Layer 16 of a small transformer language model trained on English Wikipedia (23 layers, counted from 0, width 64).
In attention head 1, each number of a token's query is one row of weights dot the token's vector x. The head spreads its attention over the tokens so far by the softmax of query dot key.

Query weights of the head. A number n stands for n times 0.0012.
q0: -137 -31 -183 73 53 -34 -99 2 -28 124 13 24 -111 71 3 -37 -46 -239 -75 -42 -82 101 -56 127 -2 98 70 -88 100 -170 -144 -52 21 41 -10 11 120 4 40 -15 106 31 -67 1 -277 108 -131 102 140 17 -69 -84 -61 48 -106 -75 -9 -7 140 -114 177 102 -48 96
q1: 52 -103 58 200 -29 -63 95 -123 216 44 -97 197 48 -165 -7 -36 -6 237 208 -44 62 4 -77 125 96 -76 -264 -23 -4 248 106 55 96 40 -244 40 -43 68 -28 -143 86 39 -53 123 172 -62 268 -231 -100 0 73 -22 80 57 121 10 -6 42 73 70 -7 -58 -102 -175
q2: -243 -8 89 16 -145 125 -113 93 -43 185 50 9 -100 27 118 -186 131 -236 -71 10 -80 -31 -103 -8 -53 187 138 26 -24 -274 -173 41 -87 -121 261 -20 -46 -46 67 87 158 164 47 65 -292 -70 -202 258 187 -77 -69 -117 23 -46 -93 -103 92 140 -126 -91 93 56 31 34
q3: 143 92 -47 23 -86 26 134 7 27 10 3 30 107 102 289 192 -8 -34 47 111 151 -65 -65 71 9 59 -90 -113 89 39 251 71 -67 158 -133 23 -28 79 -54 -99 -79 4 24 25 33 225 54 69 -73 64 21 -10 22 12 -158 -41 -18 19 38 129 10 -97 32 -160
q4: -34 -5 134 -112 -52 33 -107 205 -91 20 116 -83 -137 -102 -56 70 10 -170 -110 -97 27 -146 -25 -85 -146 146 303 133 79 -203 -121 -80 -105 -163 115 -61 22 -151 167 78 -5 38 73 -14 -174 57 -226 280 149 -69 -88 90 48 -20 -115 67 52 -8 -80 -170 125 166 38 156
q5: -39 -88 -30 -31 -44 -4 107 1 -206 -94 7 61 -94 -17 -57 -41 -36 176 35 18 17 28 -57 -86 44 -51 130 104 67 123 37 -36 96 -55 42 113 78 56 30 18 93 59 179 -11 -50 146 80 12 -44 -46 74 25 -67 -29 50 54 -123 65 66 82 49 66 -206 -19
q6: 245 -165 -16 -55 -7 -200 61 146 114 -35 -35 -32 98 106 2 -6 -111 -43 79 -3 54 -109 -83 149 114 90 -61 133 48 102 41 -56 -43 55 -231 -8 28 -65 -34 -93 -184 7 63 -32 82 113 188 -187 -91 -11 -34 39 -24 -72 67 -97 11 -16 -32 -54 -16 11 58 16
q7: 150 29 -53 -81 101 50 -6 65 129 -178 -25 69 2 44 -51 -116 64 255 -82 -54 147 81 99 90 -10 -119 -77 -6 -156 85 148 125 148 24 -21 -7 117 56 129 131 -1 25 -76 -105 156 52 169 -93 -96 -46 19 -100 22 35 -60 7 -56 -126 116 79 -9 -99 -191 9
q8: -162 -63 73 6 -87 -18 -205 130 -98 92 137 60 31 55 203 37 -76 -123 8 -7 -119 36 6 -55 10 27 13 118 -23 -238 -123 -60 -55 -63 -7 -76 -75 -96 -50 -126 -114 64 43 163 -146 40 -150 252 162 -94 17 -22 -114 128 -3 -22 54 19 -59 -41 144 34 171 98
q9: 183 -29 14 191 -121 -65 88 -78 239 11 79 -172 140 174 38 -4 -29 8 78 30 -25 -136 -126 146 211 41 -82 -4 -47 -27 -39 -18 -44 101 -124 -95 -169 -108 -94 -188 -119 -85 10 16 59 95 177 -137 33 -128 81 29 32 15 39 -122 47 47 -19 -82 -29 -87 247 -72
q10: -52 -89 -255 185 -113 -50 207 -50 55 83 -20 -159 7 88 18 3 -165 -14 86 60 -227 127 -35 -102 254 -25 67 -108 142 279 81 -146 -24 -42 -296 141 -27 -141 93 -56 -62 111 -88 93 72 1 6 -191 -221 -231 195 -84 -302 -37 160 -143 -40 241 -22 58 30 0 185 -80
q11: 100 42 56 -123 27 57 96 58 69 -46 -66 38 -44 -9 -175 -39 -67 303 55 15 105 107 -25 -42 -172 -100 39 -23 -49 107 131 173 69 55 -4 115 126 82 -143 67 -84 -14 -24 119 129 247 258 -20 -154 213 -122 -86 6 -10 21 62 -13 11 56 7 -171 -184 -89 -136
q12: 71 -2 131 289 -7 -186 61 122 171 -151 108 59 246 85 98 75 -69 -131 113 -16 -38 -67 -105 57 130 107 -289 102 -106 16 -73 -65 80 58 -179 -31 -260 -87 -97 -140 -145 72 64 30 118 -59 39 -310 -45 -23 98 -44 51 84 58 -88 -9 176 -151 -73 124 -41 167 -56
q13: -15 -89 -122 50 -221 -59 176 -10 170 -6 30 -110 44 176 82 -104 -19 -160 99 -120 -65 30 -164 -36 342 31 171 -58 126 13 -54 -59 71 75 -74 40 -49 17 -110 -6 -78 10 41 -134 -88 28 -154 -47 -16 -334 66 -44 -175 -68 -20 -280 11 72 -144 32 -54 72 137 -124
q14: 101 53 204 11 90 56 -192 135 157 -22 105 185 -25 142 -38 -72 243 -205 -85 -134 -16 -151 -127 111 -84 -55 -84 132 37 -260 -35 -184 101 151 -57 12 -74 52 -135 -23 -114 -81 100 190 64 383 33 -296 -65 153 -304 37 0 203 148 -80 -194 -43 -154 -59 -257 23 -36 -199
q15: 15 121 -107 -169 24 -32 -21 135 -57 -184 -86 -11 -72 66 -95 -10 121 56 -92 157 -84 -120 -4 4 74 13 171 21 -43 -5 12 45 -153 -109 51 73 15 -12 71 50 -54 52 -80 -43 23 9 -249 278 90 -129 51 -3 127 41 5 -42 65 -20 141 -86 -41 155 69 118
q16: 60 89 -46 333 148 -107 -75 -106 173 -53 -51 -150 236 78 272 28 -240 -153 78 -158 144 -114 -109 17 -74 133 -95 92 -139 -135 147 -54 -32 -35 76 -222 -188 86 10 -235 -188 -40 -39 -314 -187 -23 74 148 86 88 31 -149 97 76 10 -29 75 108 -164 -118 177 -92 87 88
q17: 118 -44 -66 72 31 -163 84 -64 103 214 75 17 216 57 22 -102 -1 -16 135 -190 85 -10 -120 -13 103 106 -198 -108 -34 -47 18 -67 -274 59 51 -90 45 29 -161 -107 -78 -32 -7 -67 -167 183 -102 158 55 -199 27 -77 -69 -123 -21 -188 75 -104 -49 -134 -281 -125 155 -212
q18: -115 -130 18 -1 34 -91 158 122 81 201 33 -13 202 -153 -140 -124 46 25 -47 -80 -145 145 84 13 237 -54 177 -56 400 188 -106 -66 -143 -232 9 171 29 -48 46 -30 74 212 126 -38 7 -5 -335 271 99 -365 226 102 -85 71 17 -35 40 -80 145 214 40 154 67 -22
q19: -128 96 23 -166 -61 111 -27 -3 2 94 -109 -181 -135 -43 -158 -153 130 5 8 -42 32 71 143 -160 197 -134 136 -177 131 -2 -26 2 100 76 92 102 142 96 47 199 69 90 -76 16 -74 -40 -169 164 -94 -120 -65 -15 1 29 41 -86 -53 -143 55 56 -104 62 -164 -56
q20: -245 -16 256 263 -14 7 -246 -54 -65 8 14 -277 -258 17 -92 -164 65 -239 10 -182 17 -71 -49 -106 265 57 148 -180 21 -136 93 138 363 234 76 -165 58 151 -88 -44 -8 119 144 152 -132 0 70 21 -91 -278 -222 34 74 -136 29 -188 -151 142 -252 -10 -84 -52 -114 -74
q21: -183 -114 -38 -23 -4 186 -5 8 2 -79 -31 42 -49 10 -83 -168 107 -41 -15 -20 -130 45 -177 15 28 -132 94 -74 -107 64 -97 299 183 190 136 -104 -29 231 122 -121 21 130 137 66 91 -23 422 7 45 -9 73 104 -43 -103 72 -68 -284 174 -32 140 -103 -47 -76 -115
q22: 91 -68 -123 -106 224 -113 23 134 -103 -4 154 -113 143 -181 -82 -74 1 -91 -10 82 -37 64 -190 154 14 -108 -65 -101 -254 47 -87 343 -95 96 35 -40 -164 210 137 -84 -5 263 215 146 121 91 385 49 114 -14 186 83 155 50 190 -151 -128 98 -139 -109 -144 -164 -18 -74
q23: 41 -51 47 29 -10 102 -252 -56 27 57 21 179 133 14 41 92 -99 5 72 -9 243 -55 61 74 -167 257 -314 34 -264 -165 61 24 86 122 -58 -58 -188 126 16 -180 -15 -22 -92 -150 -128 -7 187 -95 127 154 -79 2 -7 -3 -116 34 -26 -52 -104 -76 -21 -146 -48 -89
q24: -204 -135 64 69 266 257 20 11 -84 -110 30 9 59 -204 -16 188 -82 -37 -70 -86 75 -2 41 97 202 -107 133 156 -130 67 -165 26 14 -43 31 -22 -246 97 -124 68 -194 98 -39 29 36 -275 145 -47 72 78 164 266 96 163 125 -45 -208 162 -204 -6 69 271 -118 -19
q25: 339 80 -39 -50 54 -377 182 -15 45 -128 -40 40 -173 39 -24 -56 3 139 102 4 -277 0 -217 0 -43 -101 93 16 -29 143 -130 -3 24 56 -17 -79 42 -126 86 163 -129 38 202 134 186 143 83 22 -178 -25 -34 -161 63 -151 114 -120 68 -86 22 -176 -29 25 101 -94
q26: 163 74 -149 -103 160 -199 74 41 -178 -203 -25 -137 -166 49 -90 1 -165 19 53 26 -175 -101 -96 38 7 -67 251 51 -135 261 -71 52 -84 -217 -260 -39 -6 -48 -13 125 -107 20 103 105 151 -104 125 105 -34 -110 135 -50 91 -60 91 -162 47 161 85 -17 6 37 -46 81
q27: -238 -263 13 114 -79 105 49 -141 -234 -82 -117 264 -191 -43 44 37 -8 -30 41 -54 -148 211 -44 -1 -120 54 94 92 -155 95 129 154 67 40 -57 3 111 -33 17 -102 212 17 34 206 258 -103 312 -248 25 -46 -38 32 -49 -198 -141 203 -106 215 -74 71 56 -71 108 22
q28: -183 -124 -230 1 -159 -52 87 35 -127 -119 -11 155 -63 71 38 37 -65 -70 -97 139 -75 128 244 52 -143 -5 96 134 -17 -3 66 -22 -158 -263 -155 119 225 -129 -37 -23 82 -105 -183 -50 46 -61 -190 -95 13 49 109 39 -158 87 -159 196 98 -26 82 -17 81 35 76 202
q29: 239 93 228 -56 -144 -30 98 227 69 -131 51 127 -14 188 43 -90 306 130 94 83 24 -170 56 -50 -230 69 -66 -1 258 -103 -112 -158 -120 226 230 164 47 -177 59 -148 97 -51 -83 14 189 107 -336 -48 -68 206 -210 3 -113 101 95 -122 -42 -254 -2 -198 -128 231 -119 -52
q30: -43 -16 -189 -99 50 208 -138 209 179 -79 25 206 203 191 -35 -39 123 44 -9 114 -8 -153 -117 109 -175 -110 -80 131 -49 -83 -73 -21 -32 -82 23 91 -219 19 -23 -134 -80 -158 8 -391 -92 -94 -143 9 23 280 172 204 -239 157 -43 87 -50 -75 170 6 40 123 41 23
q31: -208 43 155 71 50 166 -45 19 -46 -456 -13 29 -206 134 155 40 10 158 -120 161 11 -174 92 -49 -12 -10 255 58 90 40 -28 -111 87 200 55 -206 -160 -32 -11 -119 -197 -23 -18 -47 89 -240 -141 -108 -110 161 -139 136 33 115 70 -36 -93 109 -188 52 219 263 -196 84

Each question shows a short text with each token's key, already scaled and adjusted for position as the last token sees it. A number n stands for n times 0.0015.

Then comes the last token's vector x. A number n stands for n times 0.0085.

0 " came": 84 -97 119 13 -84 150 189 -46 97 88 -30 249 -29 -47 84 -134 -16 151 -178 -40 81 135 287 103 37 -131 -22 -120 -174 -29 -94 -97
1 " at": 70 55 50 13 -18 40 175 -20 11 72 -125 120 109 12 226 -56 24 97 -334 -176 96 170 372 169 106 43 78 11 -190 -111 -76 -69
2 " o": 165 52 11 188 -108 -17 100 -42 7 137 -4 63 211 -128 63 123 -41 -8 -103 -78 -174 -103 223 62 -60 105 -40 -209 -190 259 -5 -74
3 "ur": -50 6 -5 66 -66 -12 -26 -5 27 83 -34 58 42 4 -51 60 53 -79 -178 -38 2 -190 50 -204 42 41 90 -142 28 -59 -235 -12
4 " first": 8 24 -52 48 -151 -52 -14 36 54 102 -18 115 62 -17 105 63 34 22 -276 -44 8 47 206 99 120 -137 -83 -180 -47 97 125 31
5 " t": -11 26 -142 60 -29 27 68 53 -28 139 -160 7 196 -44 212 -6 165 106 -197 -175 -146 -1 105 191 46 -135 -166 -124 -51 32 124 24
x: 59 68 17 85 -6 63 20 7 34 -6 169 7 -29 -207 16 82 -28 81 -43 67 86 -102 -163 83 59 4 -56 -129 -34 -1 39 18 209 131 -35 10 -139 23 -2 21 -101 42 -29 -112 35 -13 -45 -91 10 -3 -19 110 153 -8 -15 -134 18 -129 -45 -5 -79 -111 75 -4
Which two tokens does the last token look at most, in order? 1 " at", 5 " t"

0 "ra": -67 53 -48 -7 -25 146 55 -83 134 -20 39 66 -33 -3 -13 -12 -93 33 -85 3 -100 85 171 -6 -34 -151 -64 -38 4 14 41 -177
1 " is": 35 67 40 10 -33 65 178 58 58 181 -165 135 113 -90 139 20 102 30 -374 -155 31 155 308 185 107 -57 71 -43 -142 -177 -67 69
2 " a": 11 25 -8 38 -73 32 163 84 78 139 1 67 116 117 235 37 31 -10 -377 -203 193 142 318 145 133 16 81 -52 -196 -132 -132 44
3 " rock": -11 120 -114 19 -112 40 60 170 -123 249 -82 210 105 -128 156 30 -47 -39 -351 -8 136 38 163 12 64 -134 -110 -182 -174 167 -18 115
4 " band": -29 133 -1 11 -154 14 39 182 -109 170 -107 230 66 -114 87 -37 -42 48 -363 -60 97 90 186 73 18 -77 -18 -60 -148 24 -97 50
5 " that": 11 -51 -13 51 -51 -98 26 156 -26 57 -122 118 9 -36 130 -78 40 49 -347 -167 198 143 252 95 93 -31 106 10 -140 -215 -133 -8
x: -45 -33 -5 -73 -129 100 -38 -13 17 -42 -10 -89 2 207 74 -61 -4 -89 88 50 -58 -15 5 -11 -11 -15 -70 51 -340 111 8 121 23 -21 -38 -118 -62 -20 -18 -12 -67 -15 -6 80 41 -18 -89 33 -10 -50 -45 23 -18 5 -53 -97 145 -44 -125 -43 35 21 73 -29
Which token does the last token look at most, and with what share of its attention? 2 " a", with about 40%

0 " |": 43 -29 6 47 12 73 124 -21 114 25 1 23 128 26 144 -12 56 40 -381 -233 36 133 441 139 174 -2 117 -47 -177 -125 -98 -46
1 " ": -7 -35 -43 72 21 78 197 3 42 126 -20 -108 168 57 90 43 122 55 -270 -210 -78 -26 224 75 133 -82 37 -123 -104 -81 15 -118
2 "6": 77 55 -34 115 -168 -5 104 36 43 66 -106 -32 128 -203 -81 79 56 -123 -378 -82 -28 -17 261 -82 66 83 213 -157 -130 -50 -100 -62
3 " |": -28 -35 -90 -24 44 40 127 33 145 120 53 -17 148 73 47 79 95 -70 -371 -280 19 -69 190 25 121 -7 153 -36 -4 -69 -121 52
4 " \"": -57 166 -111 -17 -123 -12 121 127 -48 63 -43 35 118 -35 143 -117 45 72 -342 -168 116 92 332 170 149 36 144 8 -208 -168 -217 -19
5 "B": -161 26 -165 -10 -220 -104 40 102 -38 34 -16 91 60 -110 -25 -165 94 153 -145 -40 115 131 271 -15 191 -138 99 -230 -174 -169 -63 84
x: -44 50 29 29 -18 0 -38 -52 71 -84 1 -179 46 -75 -74 106 -107 56 -2 -70 7 2 -52 -44 98 -30 -44 -96 -192 93 -15 37 17 37 -41 -75 -160 148 -15 56 -117 -97 34 -65 8 -70 190 -39 11 29 152 -68 144 -54 -16 -13 102 -1 -58 -162 -22 -17 -71 80
Which two tokens does the last token look at most, in order? 4 " \"", 5 "B"

0 "al": -51 148 -154 -36 -25 50 69 51 43 -43 -99 145 -49 -67 145 -12 -98 -12 -188 11 83 206 294 1 -33 -107 -34 -46 -122 42 -1 -103
1 "ing": -102 4 -40 -73 -62 65 120 21 74 30 -67 76 17 -55 47 -61 -53 -10 -181 -37 43 164 313 -19 11 -138 -16 -22 -27 -2 -10 -117
2 " with": -20 -5 64 -20 -56 26 150 10 33 23 -118 88 43 -30 204 -88 -2 76 -344 -164 156 218 378 156 78 28 84 46 -146 -191 -127 -27
3 " r": 0 -94 44 -107 75 44 15 43 10 26 -243 -13 64 -164 218 -25 93 -44 -260 -71 21 84 129 -5 -39 55 64 -67 -98 -12 -58 53
4 "ac": 3 127 -92 -158 18 72 89 27 -46 77 -58 125 84 1 130 -49 15 9 -141 -74 74 -200 -87 -104 -104 115 -43 -102 -106 268 -212 130
5 "ial": 126 105 122 -35 -33 62 91 59 89 93 -194 4 54 -1 78 -59 40 146 -204 -22 166 113 152 24 -54 -49 -56 -200 -152 -10 -20 -40
x: -5 -126 -78 108 1 -29 -141 -60 54 -16 0 44 -125 106 -73 -7 -11 89 -6 -40 28 1 70 155 69 40 -80 -3 -287 -41 -45 7 73 -60 191 -2 44 -1 -22 -5 -193 37 -53 -18 -55 -11 132 70 160 -62 25 -24 -74 60 -129 -64 -58 57 13 -102 -66 35 -53 18
Which token does the last token look at most, and with what share of its attention? 2 " with", with about 60%

0 " the": -27 28 -11 11 -23 88 159 35 13 113 -61 51 144 44 241 -94 84 54 -344 -245 153 194 374 159 151 34 88 37 -157 -251 -99 -8
1 " same": 42 -22 -60 29 -70 51 81 113 43 109 -76 68 89 10 131 26 71 -74 -345 -102 153 28 171 -23 145 -68 91 -141 -102 -93 -112 25
2 " band": 109 -49 6 -34 -106 77 102 152 -78 205 -108 238 35 -124 64 -76 -6 56 -322 -50 95 51 129 26 17 -93 -26 -75 -121 33 -77 58
3 " we": 46 25 -88 36 -137 -81 68 138 -112 83 -101 115 96 -70 86 38 44 134 -206 -140 -76 13 136 120 75 -2 -25 -143 -123 20 86 57
4 " sh": 69 -103 4 -5 34 -15 29 31 41 -1 -188 7 45 -166 -11 -59 74 92 -89 -75 -62 33 228 92 10 -53 34 -190 -100 -139 56 -56
5 "ared": 51 -82 16 33 -95 -110 117 24 51 102 3 118 -128 -17 -22 -95 -98 77 -65 52 127 68 174 -41 10 -217 -53 -140 -101 -176 -53 -154
x: -61 -10 -114 -11 -41 1 -103 38 -98 40 53 66 109 154 -155 61 48 1 -37 -11 68 -154 125 -7 97 -81 24 -37 -299 57 -14 59 10 46 15 55 -57 130 -5 -10 29 90 42 74 -99 44 98 67 -5 -50 -77 -98 -5 -37 -42 -121 102 52 58 81 30 -121 0 -34
To which token does the last token give the most attention? 0 " the"

0 " her": -41 -29 66 -4 -95 165 171 63 22 97 -40 153 45 -4 135 -64 4 114 -235 -131 90 105 252 145 116 -147 -53 -91 -110 -127 13 -55
1 " best": 107 -130 68 80 -202 153 105 94 0 163 63 171 34 -50 48 12 -12 28 -248 -17 103 -3 161 22 43 -136 -31 -174 -51 46 -72 12
2 " friend": 113 10 -19 99 -185 50 79 99 -6 133 -128 128 77 -197 56 -34 -27 -2 -284 -52 55 11 146 -17 10 -9 -4 -108 -139 55 -74 8
3 ",": 40 26 -73 37 -165 26 208 133 -3 101 -10 127 4 -36 155 -81 -31 60 -320 -161 163 166 251 90 85 -51 98 21 -136 -146 -56 40
4 " L": -28 71 -80 14 -113 48 73 119 -89 41 -143 91 114 -160 201 -52 34 87 -356 -148 53 195 349 98 82 -36 56 -140 -258 2 44 93
5 "ind": -187 1 -105 -38 -257 -263 33 -25 -59 -49 194 213 11 46 23 -216 -43 -7 -84 6 25 23 288 0 222 -107 12 1 -130 -83 -143 1
x: 53 173 -20 -171 172 126 -24 -127 -81 52 127 96 118 -117 12 15 -96 39 -22 1 -108 -40 -46 -24 79 19 13 -84 -197 -67 10 59 32 89 -1 -234 40 97 -37 45 -2 -21 56 38 -1 12 195 -10 1 -28 101 -7 -11 16 22 -144 -64 7 -48 -99 115 -125 -63 -36
To which token does the last token give the most attention? 4 " L"

0 "39": -35 132 -142 -30 94 45 101 -47 132 85 -207 22 82 -119 -12 -41 111 36 -328 -142 -151 75 148 22 -41 -154 -56 -15 50 -28 117 -143
1 " years": 39 25 -128 32 -40 73 121 32 102 60 -132 61 59 -52 -22 30 86 10 -263 -26 -9 67 229 25 187 -213 36 -133 -25 63 78 7
2 " old": -4 51 -3 9 -79 103 77 101 94 127 -42 82 -4 -46 49 76 -19 36 -292 19 151 104 169 44 112 -277 -119 -150 -125 43 68 -22
3 ".": 55 151 -150 183 -151 67 216 76 98 193 53 78 155 -45 65 -75 61 -23 -289 -168 45 28 180 134 144 -289 -30 -104 -58 -116 39 -15
4 " As": -74 -23 -26 -18 -46 -23 192 38 42 17 -149 84 53 -101 208 6 17 115 -343 -117 81 111 296 160 137 -51 66 -159 -262 -21 -12 24
5 " a": 43 34 24 -5 -69 -47 87 98 107 78 12 36 44 153 217 -7 43 41 -326 -193 245 179 339 135 160 -1 84 -35 -218 -196 -141 6
x: 2 -32 13 91 7 3 -44 -57 10 -63 128 105 -51 224 -41 -49 -38 -1 8 16 10 6 5 26 0 21 14 -40 -334 34 37 105 46 -11 -72 -107 11 -89 78 24 -143 59 -36 6 111 -33 -159 88 17 -20 76 -40 4 41 83 -41 15 1 -131 -156 1 -86 29 19
To which token does the last token give the most attention? 5 " a"

0 " st": -99 19 24 16 94 136 131 25 -16 -8 -226 187 -71 -161 255 -203 43 124 -320 -72 205 70 -93 88 -106 8 -170 8 -192 -12 -176 140
1 "ars": -82 -33 -58 -114 -34 124 178 68 -1 108 -103 203 -56 -51 89 -204 -67 52 -254 21 192 157 115 38 -55 -158 -140 117 -112 -13 -135 -29
2 ":": 52 57 47 105 -100 107 195 48 46 -10 -50 76 48 1 148 -87 -29 160 -297 -187 128 190 349 202 74 -30 63 60 -171 -191 -128 -80
3 " Har": 108 100 -41 18 -175 2 35 92 -165 17 -85 124 77 -136 145 -109 -21 36 -184 -71 92 184 371 -53 185 86 119 -38 -291 -57 -112 40
4 "vey": 22 196 -93 -5 -179 63 102 -32 -35 0 -27 125 95 -196 119 -307 -29 -118 -174 -22 -8 135 305 -12 211 -117 -72 207 -18 -148 -72 -50
5 " Gu": 23 150 2 -47 -121 50 17 112 -15 -73 -87 12 48 -35 233 20 -14 201 -119 -120 34 156 303 167 84 -49 -30 -83 -161 -54 33 -59
x: 10 76 33 67 -62 48 -79 30 108 32 131 -64 -127 -194 -122 20 35 7 25 -12 -9 -17 -113 -8 -40 -89 -25 -105 -275 37 -33 92 41 35 26 -96 -29 10 -67 57 -32 23 -43 7 61 68 40 12 34 4 -13 55 185 99 106 -65 130 -53 -8 -137 -57 -51 -2 39
To which token does the last token give the most attention? 3 " Har"

0 " record": -1 -40 -88 17 -30 53 80 33 87 113 -40 125 40 32 10 22 10 9 -321 -64 147 -5 106 -19 -51 -25 58 -79 -108 175 -186 94
1 "s": 3 -11 36 -12 -70 44 168 49 64 110 -150 122 51 -106 -88 -91 59 -19 -319 -92 117 65 174 -31 11 -59 109 -32 -108 62 -129 112
2 " released": -29 23 23 -19 -34 13 158 -16 80 82 -109 113 3 -43 60 -108 57 88 -259 -105 136 151 310 74 29 -45 121 -50 -147 -69 -134 -35
3 " two": -14 15 86 33 -130 -23 36 40 136 76 21 4 63 22 -11 -16 52 -41 -349 -129 140 22 265 77 79 -71 81 -112 -143 -75 -153 -12
4 " un": -18 52 -125 -13 -48 78 150 76 16 192 -124 24 135 -66 104 -100 95 144 -222 -194 25 -41 138 117 60 -96 32 -64 -84 -152 -75 11
5 "re": -67 -28 -206 -73 -8 -2 162 102 -9 161 -90 -73 159 -160 -56 43 101 7 -158 -74 -14 -124 37 -22 198 -32 73 -244 -97 -56 -19 146
x: 72 -48 -106 24 27 5 4 62 0 -40 236 -209 -79 -14 -83 17 7 56 -62 -21 -14 -41 -44 77 156 -81 -18 44 -147 -41 1 98 25 138 -84 -213 -90 4 -114 30 -183 -1 37 -81 -160 -5 86 -16 43 12 -190 -56 62 120 -41 -51 77 51 -21 53 0 59 -26 124
Which token does the last token look at most, and with what share of its attention? 3 " two", with about 20%

0 ",": -7 -65 21 75 -54 127 254 -17 54 101 -5 105 83 15 213 -113 -2 62 -379 -210 121 147 341 120 83 -21 87 -6 -177 -168 -103 -51
1 " Har": 1 -115 -34 -7 -104 88 55 90 -156 67 -60 128 58 -103 153 -111 -15 25 -183 -79 90 173 339 -79 133 107 104 -15 -290 -24 -110 44
2 "old": 131 -143 -108 43 -107 111 31 4 -43 14 66 103 75 -39 187 -158 -93 -104 -177 -85 22 157 290 -27 171 -101 -75 178 -61 -63 -21 -43
3 " Jack": 140 130 -109 93 -267 78 58 95 -82 39 -19 194 63 -122 217 -159 -92 29 -243 -77 24 232 354 122 161 -180 -108 71 -160 -70 49 -72
4 "man": -37 83 -16 56 -302 -118 -102 94 38 -36 16 133 -31 -207 13 -92 -138 -180 -193 68 -94 185 291 29 80 -115 -73 105 -85 -57 36 -140
5 ",": -35 21 -1 -50 -146 -84 119 139 19 52 12 69 18 16 157 -89 -43 32 -278 -176 54 156 347 113 116 -29 99 84 -91 -192 -50 -75
x: 37 4 38 -77 -28 -30 -38 11 13 -21 19 23 -22 146 25 -78 17 42 -25 -92 58 -24 -2 71 -30 -36 -11 42 -460 4 4 51 59 -62 -96 -90 -30 -15 5 47 34 -6 8 23 -11 -11 -63 -69 5 30 27 6 -53 39 25 -100 -19 31 -64 -85 18 -17 50 -115
Which token does the last token look at most, and with what share of its attention? 0 ",", with about 40%

0 " and": 11 53 -16 -34 -20 26 136 7 32 18 -113 65 56 -12 195 -129 56 27 -381 -227 147 156 339 142 106 39 112 52 -137 -297 -131 -4
1 " had": -24 112 70 -29 -10 45 140 2 74 -22 -165 143 -25 -75 180 -48 17 146 -328 -131 117 216 364 161 92 31 57 -25 -181 -192 -56 1
2 " a": -17 -38 7 -9 -90 24 136 63 89 80 5 59 85 140 221 -3 25 44 -339 -211 204 157 336 137 102 31 78 -28 -184 -157 -134 2
3 " daughter": 40 98 -101 103 -76 71 144 161 -11 203 -156 92 156 -203 145 64 36 -108 -379 -98 17 43 135 11 116 -78 15 -57 -99 24 -12 63
4 ",": -9 10 -99 -19 -133 -3 184 178 12 128 -39 90 37 -43 172 11 21 7 -334 -175 89 181 259 111 156 -55 123 5 -116 -145 48 94
5 " D": -174 80 -86 -65 -142 -50 28 183 -108 47 -72 145 142 -144 214 8 14 -64 -339 -117 7 202 239 58 86 -43 36 -61 -174 117 60 200
x: 4 140 65 -18 86 -39 86 16 45 -54 -44 -17 -109 -157 36 16 24 41 94 -43 -100 -32 65 -18 -12 -54 -56 -18 -266 21 23 67 71 91 2 -140 -44 -31 -8 -32 -72 -24 8 -51 101 -29 42 -32 34 31 -25 2 261 57 16 -106 -110 -6 -80 0 51 -66 13 -5
Which token does the last token look at most, and with what share of its attention? 5 " D", with about 30%

0 " Sc": -83 24 -132 7 103 84 34 -30 -81 -77 -110 119 -24 -4 291 -243 29 247 -169 -50 179 101 169 167 -56 -70 -119 -100 -240 -86 -146 -21
1 "o": -2 -75 -42 -96 -74 203 67 -21 -6 -94 25 120 -130 -4 41 -203 -112 164 -90 92 177 185 217 66 52 -18 -37 -54 -280 -84 -177 -32
2 "field": 33 -8 47 4 -209 141 15 8 116 -18 56 157 -117 -29 -55 -148 -149 -11 -164 49 89 237 267 -49 -16 -59 -16 151 -144 -117 -173 -188
3 " during": -41 -2 8 17 -74 -20 184 -2 81 36 -85 14 118 21 198 -39 11 71 -308 -191 48 178 399 212 133 55 103 29 -174 -132 -50 -96
4 " ": 30 -5 -11 -40 -48 24 143 40 89 160 63 -113 103 58 -25 9 97 27 -113 -117 -83 4 212 94 220 -239 5 -66 -41 -166 66 -159
5 "20": 68 11 27 -6 81 -122 24 54 64 205 -92 -116 232 -111 -287 100 142 -168 -134 -112 -182 -88 210 -92 153 -123 182 -159 159 -38 96 -3
x: 72 9 3 -81 65 -96 -69 32 -13 -150 8 -50 38 43 -62 58 -27 -31 -38 228 29 -47 -6 90 -25 -62 42 -27 -306 -23 44 5 59 0 -49 -44 -99 -43 -100 -92 -6 -21 -66 -95 32 -8 -137 -76 68 -39 208 108 -8 96 -140 20 9 15 -108 -17 133 28 22 54
Which token does the last token look at most, and with what share of its attention? 5 "20", with about 90%

0 " the": -27 28 -11 11 -23 88 159 35 13 113 -61 51 144 44 241 -94 84 54 -344 -245 153 194 374 159 151 34 88 37 -157 -251 -99 -8
1 " band": 25 -147 -7 -8 -109 130 114 122 -73 204 -48 212 67 -120 47 -80 -13 37 -282 -60 15 45 195 35 67 -44 9 -51 -106 -14 -65 33
2 "'s": -23 -50 16 -21 -103 71 136 103 -7 52 -59 93 69 57 150 -125 30 95 -304 -197 120 181 343 136 138 -57 53 42 -128 -225 -46 -37
3 " early": -35 -25 -13 18 -95 -36 95 43 88 32 -108 36 53 -58 75 -63 24 12 -258 -109 99 61 301 58 84 -58 55 -154 -115 -118 -22 -53
4 " years": -76 -30 -31 -91 -127 -59 79 110 46 106 -133 101 47 -77 -48 39 60 51 -224 7 -1 54 263 -11 169 -183 66 -216 -55 -56 29 -52
5 ",": -39 -72 -22 -12 -135 -108 123 162 16 116 -3 173 -69 -6 139 -75 -34 67 -274 -82 168 202 238 101 80 -164 34 -48 -159 -121 7 15
x: 30 54 -57 -71 -48 56 -63 -1 -17 -63 -142 -6 30 193 -42 -21 -21 72 -10 -107 89 -44 3 102 35 51 -40 88 -355 36 -42 48 78 -38 -95 19 -56 106 41 -14 3 2 44 39 26 -37 -96 -21 -29 -15 -13 0 -32 28 16 -122 -50 15 -157 -48 26 -17 37 -150
To which token does the last token give the most attention? 0 " the"